Layer 8 of a small transformer language model trained on English Wikipedia (13 layers, counted from 0, width 64).
Take only the direct path to the model's output, skipping the later layers: a vector added to the residual stream pushes a token's score in proportion to its dot product with that token's output vector.

Output vectors of the tokens that the questions are about. A number n stands for n times 0.028.
"quarter": -9 17 -30 4 5 -23 -19 -37 -1 -31 -15 -11 -13 41 1 -38 23 -7 -21 -12 0 8 32 -2 14 -16 -7 12 17 -3 -21 -26 -43 26 0 45 -8 -6 11 15 5 -24 22 17 8 18 15 -11 -7 34 -10 -48 21 -36 38 23 33 0 -24 31 6 25 1 -8
"zh": 14 -9 -19 0 8 1 -1 3 29 7 7 14 -1 -22 -29 5 15 13 -28 -6 -12 0 20 -14 6 -22 -17 -6 -3 9 7 -10 -18 45 9 -5 -16 -11 31 -1 5 -6 5 8 -13 -21 13 7 3 48 -8 2 9 -30 -26 8 32 -9 0 -19 -11 -10 9 10
"rk": -3 1 -13 9 20 15 10 26 11 -8 10 14 -13 -13 -9 -17 -3 45 -21 -10 -6 27 6 -6 13 -7 -27 11 7 20 1 -25 -31 10 -34 19 -15 -5 34 8 -22 -9 -15 -8 14 3 20 29 7 6 16 0 -2 12 17 29 6 -29 -7 -12 -57 -41 -20 10
"ise": -22 13 5 7 -16 -23 1 18 14 6 -32 27 22 -8 2 -13 5 33 -16 0 -31 2 -8 12 19 8 45 -29 -5 30 -10 1 -9 -1 1 -12 -14 8 -4 13 15 -28 -11 4 18 4 -23 -12 13 13 -4 31 26 -25 -27 11 -25 10 1 -25 5 -17 0 9
"}{": 15 15 -9 10 -4 -2 -40 -12 21 -13 7 10 2 24 22 12 1 23 -45 15 15 36 -12 -25 3 11 0 -2 31 -2 -13 -29 -4 -8 0 26 -37 -10 28 -1 18 -30 -4 -1 16 5 -21 -6 -8 0 24 13 -3 -25 -4 4 1 -12 -3 17 -6 -25 -21 13
"ever": 3 3 -8 -9 22 7 18 7 6 12 3 30 -10 -13 -6 8 22 23 0 7 -5 -5 -2 16 4 2 0 12 23 3 0 -14 -24 2 -7 -10 -28 17 12 -11 -10 0 -16 -18 -6 -4 5 9 1 27 -58 -41 -4 -16 -9 -6 -4 14 -9 1 23 6 -28 32
" Goals": -24 33 -22 18 24 -3 -25 24 8 20 23 -6 8 -24 -13 -55 8 21 -20 15 8 10 14 -21 12 28 -31 -22 31 12 -16 -14 -9 -3 13 66 -20 7 26 -5 8 -11 -15 -31 40 9 15 1 -9 4 -15 11 -2 -14 -21 4 -26 -7 -12 -22 34 -5 -22 -8
"le": -4 4 -5 -24 -7 9 9 30 -28 12 -24 -1 11 -13 5 0 -20 5 -8 -18 8 -14 11 1 11 2 -2 -1 -7 9 -18 6 -33 8 19 8 -4 18 -1 4 1 15 2 9 -12 -5 -5 7 15 1 2 16 1 -18 5 1 13 8 -6 20 -17 -3 -24 17
"man": -21 -5 -8 -15 -33 14 10 -3 3 -13 -23 -4 -12 6 9 3 17 -8 -10 2 10 1 19 21 8 -5 5 -3 -1 2 -5 3 -12 -13 5 9 -2 -13 1 22 4 -1 -9 -11 -4 0 -16 15 16 1 -11 -15 -13 7 31 23 3 -31 11 1 -28 20 23 25
"list": 0 10 -27 8 12 -26 13 31 7 7 -13 -7 -12 28 -18 -9 9 17 -3 4 8 28 13 35 7 3 -2 -12 -2 17 -15 -14 -8 13 -1 9 -3 -5 -31 23 -3 -9 -7 -37 -5 -18 -11 12 4 -5 1 -18 22 -3 -4 2 19 13 -42 16 -26 20 -15 1
" As": 4 -16 -11 21 17 -5 -4 4 1 34 -2 0 -14 0 5 -12 8 -11 7 -9 -13 -2 -4 0 0 9 1 -1 7 8 -6 7 5 9 7 13 13 1 20 7 -20 -6 -20 17 11 0 -1 -9 -6 -12 -8 -5 -8 -3 -21 18 0 -3 -2 0 17 -13 -8 -14
"ograph": 12 2 -16 18 37 -34 -4 -8 14 -12 2 61 6 1 -12 -5 23 17 -19 -8 -22 5 47 10 11 10 19 -49 5 24 9 -10 -26 9 -3 12 2 -38 7 12 0 -9 30 -19 -6 -11 -5 -8 5 9 -5 -5 47 23 -5 -25 30 -29 -33 -8 -42 18 -63 0
" =": -16 -9 -4 33 27 -35 0 -27 23 -28 4 -35 18 -28 -9 17 -38 -20 -17 -8 19 28 23 0 -2 -20 19 7 10 33 1 17 11 26 -19 21 13 -11 14 7 12 -21 -5 1 17 17 -56 -9 -6 -26 17 4 -5 -16 27 12 -5 18 5 48 -12 -15 -60 12
" Jr": -13 1 -16 55 -17 -3 -23 -19 -6 -1 -16 26 3 -37 2 -24 -13 10 -20 4 -16 17 21 22 -3 -2 12 13 28 24 1 -6 1 23 -17 -1 -5 -12 33 3 -3 -9 22 -12 -21 -25 18 23 1 26 16 -11 -12 -6 15 -13 3 -7 -2 -10 -35 26 6 -18
"original": -16 -3 -3 -6 20 -19 1 -5 -11 -19 -19 11 3 12 -13 -25 18 9 -19 6 3 57 8 37 20 -7 15 11 4 1 -40 -26 -15 3 -10 44 -26 -3 -20 9 -5 -34 2 37 -2 5 20 4 -9 17 -45 -19 40 -32 -5 13 -2 -2 6 29 -10 8 -23 21
" which": -10 -13 -10 -19 28 -12 9 20 3 -8 11 3 -7 4 -2 1 10 10 13 13 -19 7 17 -37 21 -2 3 40 2 3 0 8 6 21 3 0 10 -2 -10 -10 -20 -26 -13 -20 -1 -26 2 15 6 -22 28 -11 8 4 12 -7 -32 -11 -8 35 -1 12 -19 -8
"ough": -23 30 -23 -6 15 -26 1 10 -21 24 8 25 -8 22 20 -20 19 50 -15 3 -24 -24 -2 6 11 -5 -23 -6 26 3 -7 -13 -17 23 -21 -12 -32 2 23 10 -6 -26 -11 24 21 13 -33 20 2 -11 -10 6 28 -25 -14 -4 17 -3 -15 19 22 9 -30 2
" Phyl": 31 20 -13 16 -3 5 -34 -11 38 -24 -27 -2 24 14 21 -22 20 1 -14 -2 -23 0 1 30 19 15 -35 -32 7 -16 -7 -16 -12 21 24 16 -8 -30 -18 15 -5 -17 1 -2 4 -13 35 5 -16 28 21 -7 24 -21 -31 -2 18 -28 -25 13 39 -12 -3 3
"most": -18 40 -5 -1 19 9 10 3 19 -6 -7 6 4 20 -9 -9 23 9 -6 7 -30 18 -7 10 20 4 -16 26 23 2 -23 1 -26 15 3 14 -19 -18 8 -26 -8 -30 -14 17 39 -4 36 8 -1 -5 -66 -44 26 -43 15 2 11 -29 14 -5 0 24 -33 -4
" chronology": 14 9 -12 39 4 -36 3 -62 9 -30 33 29 -9 -19 -42 -11 11 -4 -31 -21 21 4 34 -28 32 30 -5 -21 41 65 59 -9 15 3 -20 95 -30 -16 0 -13 -11 -65 10 34 17 -49 -10 27 -5 42 -27 10 6 -43 -12 1 -41 -14 -31 50 -15 -26 -17 39
"€": 0 25 -29 32 -17 -17 -12 -15 -2 -38 11 -3 -3 16 -1 12 0 0 -30 21 14 32 1 -38 6 30 19 2 40 18 -5 -27 -4 17 -11 14 -8 -1 27 7 13 -8 12 -9 3 15 14 12 -22 -11 -23 4 5 -27 -36 1 -16 5 -18 5 18 -17 -8 4
"enti": 10 -14 -18 21 4 -1 -15 -10 0 22 0 17 20 -19 -9 0 19 15 -22 -3 -16 13 4 -25 -3 25 -14 -23 8 5 -48 -12 -28 13 13 41 -42 -11 -11 8 18 -26 42 0 -4 15 -13 8 4 15 -7 -3 44 -17 -25 4 -13 28 -29 16 -21 -6 0 56
" seven": -14 11 -16 -4 4 -8 -22 -6 -16 -4 -5 32 5 16 -7 -6 -4 0 6 7 -3 4 37 -6 14 -3 11 21 -1 1 9 3 -10 6 -2 -1 0 14 2 -5 -14 -20 12 10 9 -1 -1 -12 -17 2 -19 -12 -3 11 -4 -15 -4 6 12 -2 -10 -17 4 27
"tur": -10 19 -17 -37 21 11 -17 -6 -28 14 -23 -7 17 2 -18 2 16 28 -13 16 16 37 -14 5 3 12 -18 -15 26 -4 6 -24 -25 17 20 21 -9 -33 -2 -10 -21 -2 13 13 -33 -1 -17 6 6 9 -8 -12 34 -9 -6 11 17 -6 7 -8 -8 2 15 18
"-": 0 25 2 -47 -12 18 18 0 -9 -8 1 -9 2 22 19 6 10 -14 9 -24 4 -19 -14 27 -4 6 -19 -27 -24 -12 -1 14 9 -20 20 -20 7 12 9 1 0 16 -5 -6 -13 14 4 -3 6 -9 8 -7 -17 21 1 -23 0 22 11 27 18 -19 14 -19
" conference": -19 14 -6 4 11 -24 -14 3 8 6 -2 0 -9 7 -19 -34 16 36 -1 26 -4 15 10 -26 6 14 -3 -22 -8 3 -24 -7 -6 -12 -6 13 -5 -8 12 -6 -27 -13 42 -18 30 15 7 23 -8 -7 -42 -27 15 20 16 9 -3 7 -10 23 -1 1 3 7
" result": 3 -1 4 33 -13 -27 -21 -31 4 -14 6 14 -9 1 -9 -14 -3 37 -3 -3 -10 27 2 -20 30 -17 26 16 5 26 9 -3 -20 -25 23 19 -11 9 24 -31 -10 -14 -12 -12 24 -16 -37 9 -16 -5 -24 8 6 -3 24 6 7 -20 -12 0 10 9 21 25
"ly": 20 -11 -13 -33 8 4 42 18 17 20 4 -2 -28 17 18 4 -10 9 5 9 -2 -26 -10 -6 19 11 24 -17 -29 16 -23 7 -21 12 -11 1 -5 13 11 -9 16 16 -21 -1 16 -17 -4 -21 15 0 -38 15 9 -41 1 14 6 -4 -15 19 0 -3 -3 -15
" Genre": 12 13 -12 41 53 -4 -54 10 17 -13 -20 34 -24 10 -5 -25 -18 -1 -27 13 29 9 0 25 9 35 -7 -64 31 54 -12 -38 9 15 -8 26 -18 -3 18 -6 4 -35 18 -25 15 -23 54 -4 -13 -1 -31 1 33 27 -35 22 -5 17 -47 -6 4 -38 -37 3
" GK": 19 19 5 15 13 -6 -30 -6 2 -1 13 -11 -12 26 3 -20 16 -6 -27 17 -20 9 17 -7 7 5 -10 -21 15 3 12 -25 -1 12 -11 19 -5 12 16 -16 8 -19 21 -4 20 -15 -14 22 -15 30 -4 -9 2 -23 -2 3 -21 -9 4 -26 -10 -2 32 -8

Each question shows what one neuron of this layer's MLP adds at an activation of 1. A number n stands for n times 0.0049.

n239: -1 35 -8 14 -32 -7 4 -9 -15 -35 21 -6 1 37 22 -9 2 -5 40 -4 -6 14 -4 -32 24 -39 -21 -7 16 -5 -17 25 -26 -12 -9 -24 12 18 22 23 13 7 -21 -12 22 -15 14 20 21 -9 -17 5 -24 -24 -28 17 14 22 23 12 30 -34 -14 -8
Pushed down most: "ograph"

n126: -10 -21 3 48 -12 21 -11 -10 17 20 -26 -15 -4 -18 -5 7 2 -5 17 -20 -23 21 15 -7 -12 -1 14 7 -19 -19 -22 -17 3 13 -19 -16 27 17 11 2 -3 -4 -9 4 -12 28 0 20 14 33 -13 17 21 7 -26 -14 13 3 -6 -6 -7 -2 -36 -5
Which of these tokens does it push up most? " Jr"

n252: -22 7 -19 19 14 -3 14 -11 -2 -31 -2 -13 1 6 -26 -8 -9 8 -14 -17 13 -46 -11 -3 28 -7 -4 37 7 -14 -18 41 14 -20 10 2 -14 -13 59 8 -24 11 -18 42 -5 -40 -11 -1 -2 25 4 -17 -7 57 -31 44 -8 11 -18 22 -18 -18 19 33
Which of these tokens does it push up most? " chronology"

n40: -1 -23 -14 -27 42 26 -34 -54 2 -11 15 -17 8 24 -38 11 22 7 2 8 23 11 9 -5 -22 34 -11 4 1 -13 20 -23 8 9 17 1 25 6 13 10 6 12 -3 15 -29 -27 -19 -30 0 -7 -25 26 50 2 14 -14 -9 -24 -5 5 -8 13 0 -2
Which of these tokens does it push up most? "tur"

n241: 9 28 -9 -8 0 6 -5 10 4 -7 24 13 -2 -29 -22 12 1 -6 -32 -1 1 18 -8 13 37 -11 -3 9 -25 -7 22 -3 -5 -8 -9 33 -19 -16 -15 4 -3 -13 17 -13 -7 -14 5 24 -17 -9 -24 2 8 1 -20 -50 13 13 12 13 -4 27 -1 16
Pushed down most: " As"

n130: 24 -21 -19 -14 33 -2 -7 22 11 -9 -13 31 -12 19 2 37 9 -31 -10 -19 -5 1 30 29 -6 22 0 20 19 14 4 -7 -4 13 -52 4 -2 32 -6 1 -7 19 6 -36 -39 26 -15 -9 37 -9 3 -12 12 14 -27 -30 4 -11 9 -3 6 -26 29 -19
Pushed down most: " result"

n111: 26 14 -12 22 -24 31 -2 -6 12 9 -28 31 -20 2 -14 29 -17 -6 6 -18 -4 18 6 -1 16 27 24 -20 11 -9 12 45 1 -40 42 -7 9 4 -8 -15 -4 14 18 -5 -20 -4 -20 25 1 4 -6 -29 19 -26 -13 -24 -22 -5 -14 4 -5 -16 -10 3
Which of these tokens does it push up most? " chronology"

n29: -9 -6 18 -5 6 28 -25 -2 2 30 -13 -7 5 -11 11 -7 -14 38 15 4 -30 -13 -3 44 -16 1 -2 -8 1 -5 -6 -14 13 21 -2 19 -20 0 16 25 1 -21 5 -5 -22 7 14 -6 -10 -19 0 9 -16 1 25 23 -22 4 -3 -17 -31 -21 0 -6
Which of these tokens does it push up most? "rk"

n103: 15 16 -46 41 35 10 5 20 33 8 31 6 -1 -17 -16 7 -20 -16 -16 5 -1 12 -17 -14 -23 -25 13 0 -31 26 6 -5 -1 24 -16 -33 5 -8 -36 28 6 7 5 -22 -11 15 -14 -7 -10 19 -29 -16 30 -15 -25 -6 7 13 21 -9 -7 15 14 6
Which of these tokens does it push up most? "zh"

n42: 1 11 -23 -14 8 -11 27 32 1 0 7 -21 -16 -15 -18 1 39 -12 -36 23 -3 -14 -2 0 -1 -2 11 -13 -29 1 16 -2 -7 29 4 -9 -25 -14 -9 68 -4 -6 -21 20 -25 -45 50 4 -49 18 29 -7 72 -8 13 -24 23 -5 13 2 -55 25 5 -18
Pushed down most: " result"

n118: -37 -16 -31 4 3 2 -8 -14 11 14 28 1 -17 11 -7 -3 12 20 39 -6 14 20 -10 -10 11 -15 -1 -6 -4 19 9 28 -4 9 8 -3 12 -11 -4 0 -32 -41 -1 -29 20 -5 -9 18 7 3 -15 15 2 5 -19 25 24 0 -34 -17 18 -23 20 5
Which of these tokens does it push up most? " result"

n205: -14 -16 -6 -15 16 -40 12 16 3 -38 1 -8 9 4 14 -20 7 3 8 1 -7 15 2 -19 24 -21 -36 -1 13 22 -13 2 1 -12 -29 -1 14 -6 -14 18 -3 4 -18 -9 16 13 29 -19 4 29 -17 -1 0 15 3 29 3 10 -4 -1 16 -1 -2 4
Which of these tokens does it push up most? "quarter"

n244: -3 -21 -14 5 -8 -11 -17 6 -26 5 4 12 -5 6 25 -4 26 -4 20 -26 22 -11 -18 -4 6 7 -3 -6 1 17 -11 0 4 6 -2 -24 3 45 -8 -5 -7 -10 5 -14 22 5 15 13 34 -10 13 5 -24 -46 -31 13 20 44 -2 -2 31 -19 -39 -14
Which of these tokens does it push up most? "ough"

n23: -19 20 -4 12 -18 27 35 -14 -18 -5 13 2 9 -1 12 14 21 -22 16 -4 1 16 -10 -12 19 13 1 -17 9 -8 -3 -1 -2 14 1 -10 18 2 5 -12 -4 -30 5 0 -6 8 5 -3 37 -5 -15 25 -29 -23 -6 2 -7 14 -29 -22 31 18 -13 -18
Which of these tokens does it push up most? "€"

n153: 12 11 -8 -25 -27 -3 1 29 -34 27 -15 -12 -1 -36 28 6 5 -35 -19 -33 18 -16 19 -14 7 7 4 35 7 40 -24 45 15 -27 63 -20 -14 -9 -9 -3 41 20 -14 6 13 4 -13 -6 15 -3 -2 5 9 -51 -5 -8 35 22 31 0 -41 8 -43 -3
Which of these tokens does it push up most? "le"

n181: -4 -4 0 6 17 9 18 -3 -4 -11 -18 -12 16 -6 -6 -12 -16 -29 -16 -2 28 -10 16 -19 -5 1 15 21 -40 16 -35 -10 25 13 -40 -7 6 3 16 10 12 -27 -9 -23 42 -17 8 2 -13 6 -20 12 3 9 5 -13 1 3 31 14 0 -11 17 22
Pushed down most: "tur"

n60: 2 29 -27 -2 11 -14 -12 11 -46 23 31 -4 -7 -3 34 -8 8 -6 15 -33 14 0 -10 -3 -7 -10 -1 21 3 24 20 13 -25 29 -12 -7 15 -17 -13 0 23 -10 14 -16 3 -19 0 -11 16 0 0 -1 -2 -35 -37 26 22 -17 -27 -1 -3 -5 34 6
Which of these tokens does it push up most? "ough"

n223: 43 67 17 -7 -37 -2 11 16 6 0 -4 5 42 -4 -6 -22 -7 16 4 -28 29 10 2 -17 -17 17 -27 -11 17 -2 -32 -29 -24 6 -20 -19 -5 -32 -35 31 -14 21 -18 25 24 -21 -19 24 -10 -8 -10 25 26 -18 -10 3 2 -5 -27 9 19 -11 38 13
Which of these tokens does it push up most? " Phyl"

n80: 9 -8 7 19 12 -18 18 46 31 -22 -8 14 -25 1 -9 -27 -22 14 -4 -51 -6 48 30 -7 -14 19 21 -24 -2 6 -29 13 2 -9 -21 24 43 15 -44 13 -31 -1 -54 -29 -8 13 11 15 -2 -9 -4 8 -5 9 -2 30 1 1 -17 1 4 24 18 -8
Which of these tokens does it push up most? "list"

n4: 4 -10 3 -15 0 4 -15 5 -15 40 31 -13 -9 14 4 0 5 -11 -33 11 6 27 7 -8 -12 -20 -10 15 -8 -22 23 -3 0 10 5 -1 11 -5 -2 -5 2 -31 23 -13 8 10 7 7 4 -17 -23 37 9 -6 -3 -22 7 -28 16 1 -4 2 3 -9
Which of these tokens does it push up most? " GK"

n213: 3 -22 5 -19 14 4 -4 -21 2 7 4 -5 3 1 9 2 2 54 0 17 6 -37 -18 -18 -14 -23 2 31 2 -15 22 -21 -7 3 30 19 -5 6 7 1 -12 11 -20 14 -23 5 -5 22 11 -1 37 -27 -2 -10 6 -28 -38 9 -2 50 -18 44 -12 1
Which of these tokens does it push up most? " which"

n14: 7 -16 19 -26 18 5 33 7 13 4 -25 -2 -39 14 0 -33 -9 25 3 34 -25 -17 -8 -4 47 1 6 -6 -3 -3 -5 1 20 -18 4 11 25 -20 3 16 -8 -9 -44 -13 1 -32 43 1 -7 -8 18 -33 -44 14 -8 37 -18 29 7 -2 15 27 12 -17
Which two tokens does it push up most, strongest first? " which", "ly"

n46: -26 22 -12 -2 -2 -2 9 -6 21 -29 14 -28 -19 -9 4 -4 20 -4 10 -14 8 19 -13 20 -24 -26 25 41 -8 -21 -3 -15 -29 25 -7 -16 -3 32 -39 12 17 2 19 2 10 -37 32 13 3 42 11 -4 -24 18 -2 -20 24 12 -28 -22 15 -26 0 19
Which of these tokens does it push up most? "quarter"

n67: -6 -14 8 -18 -22 27 13 6 -4 0 -39 -7 -16 -21 1 -24 19 24 -2 6 -19 -2 -25 -17 -22 11 5 -23 13 28 -6 6 22 38 -6 0 -5 -32 0 4 0 10 2 8 -21 -2 24 6 26 7 30 -49 34 40 -30 3 11 -19 11 -10 -14 23 -4 10
Which of these tokens does it push up most? "tur"

n216: -12 4 -8 -31 11 28 37 16 -10 9 -30 -6 -4 -15 -8 -17 18 11 -1 -14 -28 -5 -10 1 15 2 34 2 -17 5 19 -4 -18 27 31 -44 -9 4 5 5 -7 6 -10 22 3 -4 18 -13 -35 17 -9 -18 -19 12 -4 -33 19 21 -2 -5 -9 29 -1 34
Which of these tokens does it push up most? "ever"

n217: -18 3 -11 22 11 -35 1 17 17 -9 -11 -18 -20 -10 7 8 33 -22 -9 -2 7 -11 35 30 3 -32 16 -7 -28 13 8 6 -3 -6 8 3 29 37 -35 32 -37 5 12 -5 6 22 -12 -3 11 -19 3 -29 21 44 9 2 -18 -34 -11 -11 -24 28 -11 -28
Pushed down most: "}{"

n214: 20 -32 1 10 37 -15 -28 -10 24 -20 -15 6 -18 1 -3 2 -38 -8 4 6 10 7 15 -18 -6 4 5 -18 25 19 8 -24 -15 22 -25 49 25 -3 8 -18 -17 -33 8 9 7 20 -17 1 11 16 -32 -6 -16 -12 10 27 5 8 -10 -3 27 -4 11 -3
Which two tokens does it push up most, strongest first? " chronology", " Genre"

n132: -13 -1 -31 2 -1 15 -8 12 -19 31 30 13 8 -40 5 26 24 18 -37 -15 -3 1 23 -23 -6 -12 4 26 -14 -21 18 -1 -15 24 -5 -33 10 -14 -2 11 8 -4 1 15 5 -16 9 -10 9 26 -17 5 19 0 -22 -11 23 -12 6 1 -1 -22 23 -4
Which of these tokens does it push up most? "zh"

n248: -18 25 -25 -25 12 22 29 29 22 8 0 4 -11 7 2 -41 -18 -29 -9 -24 23 21 6 7 20 7 -14 -24 -41 0 20 12 -15 -3 11 9 18 -19 -17 -14 11 -1 -11 -19 -26 10 -5 9 12 0 8 23 11 10 19 -19 10 2 -13 -11 7 23 36 -31
Which two tokens does it push up most, strongest first? "-", "list"

n186: -13 11 -11 -40 -1 35 -20 -2 -39 9 14 -15 -4 -2 3 16 8 5 2 -18 26 21 -30 16 0 -25 28 5 12 -2 -3 -4 -29 -8 10 -8 16 18 -4 15 4 -42 -5 -5 12 1 -12 19 4 9 -15 4 -29 1 -24 14 -6 -9 10 5 12 2 10 4
Which of these tokens does it push up most? "tur"

n250: -6 -12 -10 -2 -8 -9 -2 2 -25 2 10 16 -27 -7 12 -21 13 -19 0 -22 35 -3 0 -26 16 29 -3 -20 -12 -8 12 8 35 9 -3 19 12 11 -21 -22 2 15 -25 0 -12 -26 3 8 27 -32 -4 5 -10 -54 36 -5 33 28 10 9 -6 18 -15 23
Which of these tokens does it push up most? " chronology"

n95: -12 -9 2 9 -7 19 7 12 -2 8 0 -3 14 7 22 -7 -2 -8 -11 2 -1 9 -14 3 15 -34 1 -4 -4 -25 13 -9 -9 14 -1 -10 -11 16 -8 -12 7 -8 34 15 29 -6 -12 9 4 35 -31 -2 12 22 3 -28 -4 -17 6 -19 4 7 9 -23
Which two tokens does it push up most, strongest first? " GK", "most"

n220: -51 -29 -2 18 2 -3 40 31 5 4 -23 -35 4 -7 24 15 -2 37 8 -20 -9 -17 22 4 4 -12 17 9 2 -8 -19 15 -12 -13 -17 -15 -22 8 28 -28 58 24 -10 24 9 -10 -11 -29 17 21 -20 -33 12 -4 12 10 18 -7 4 12 29 -2 -6 -6
Which of these tokens does it push up most? "ly"

n215: -10 8 -16 6 -4 18 -5 0 -12 14 19 -9 -16 -22 16 13 -10 1 15 -18 11 -23 -21 -18 31 -23 1 19 -1 27 8 5 12 19 4 7 -17 -8 -10 -14 7 2 -22 -16 -16 -13 4 -17 -11 5 22 -10 35 19 5 12 -15 9 5 19 -11 29 14 -31
Which of these tokens does it push up most? " which"

n75: 1 -4 -1 -34 5 7 11 4 -16 -3 17 -12 -11 -16 0 -4 7 -11 28 -25 22 42 7 -23 33 -19 13 -16 12 17 -14 54 11 0 36 -7 5 -7 -22 1 13 -21 -3 -23 18 -1 0 3 -25 -16 -29 -11 -23 12 -21 44 2 43 -22 -2 3 -9 -4 -14
Which of these tokens does it push up most? " ="

n100: -6 6 4 9 -17 -29 17 4 -33 14 9 25 3 6 31 -6 -11 12 -2 -17 2 -1 -3 13 25 -16 2 -21 49 21 -12 12 -22 26 -13 3 -50 -9 19 16 -12 -20 0 23 9 12 4 4 -22 14 6 -2 -29 -16 -9 32 0 -22 37 1 -29 -30 18 -13
Pushed down most: " which"

n136: 14 1 -16 -24 -17 19 -8 -29 7 -3 12 4 -27 15 25 3 24 -7 -42 6 18 15 16 -8 18 -21 -11 -22 6 42 10 16 4 -18 -7 -7 -32 1 -24 -4 -24 -4 -25 -18 15 0 -15 13 28 16 0 9 67 5 -8 23 -2 18 -37 14 -17 -7 -7 -15
Which two tokens does it push up most, strongest first? " chronology", " Genre"

n218: 11 -3 -21 22 6 -9 12 29 -53 4 -35 -6 8 -13 -14 29 21 -36 -44 -12 10 26 2 11 -1 -22 18 31 -7 -1 -5 11 9 6 -9 -8 -36 1 45 17 -13 -9 -6 -11 -19 -26 -1 -10 -1 0 42 -15 -29 18 11 21 -13 5 2 -6 -3 31 19 2
Which two tokens does it push up most, strongest first? " Jr", "man"

n62: 9 -15 -3 18 -41 12 -1 -6 -12 7 -5 23 -3 -14 6 12 -3 -15 0 -19 -26 32 -8 37 1 -10 42 9 -1 -1 -30 -1 22 8 -2 -2 -6 16 -10 26 -13 3 1 -3 8 1 3 -16 -10 23 -38 -20 -16 -7 -3 5 28 3 0 14 -7 0 6 -3
Which two tokens does it push up most, strongest first? "original", " Jr"

n151: -33 -7 -4 18 16 1 6 -14 23 -4 -13 -15 -8 -11 -12 -18 7 28 -11 -6 16 -5 2 -7 -3 4 19 34 30 -9 11 20 -5 -6 6 -5 -4 42 -2 -20 -47 60 -56 -2 1 -18 30 -6 11 5 9 1 -15 4 -3 -5 -16 -16 -2 5 -10 22 54 0
Which of these tokens does it push up most? " result"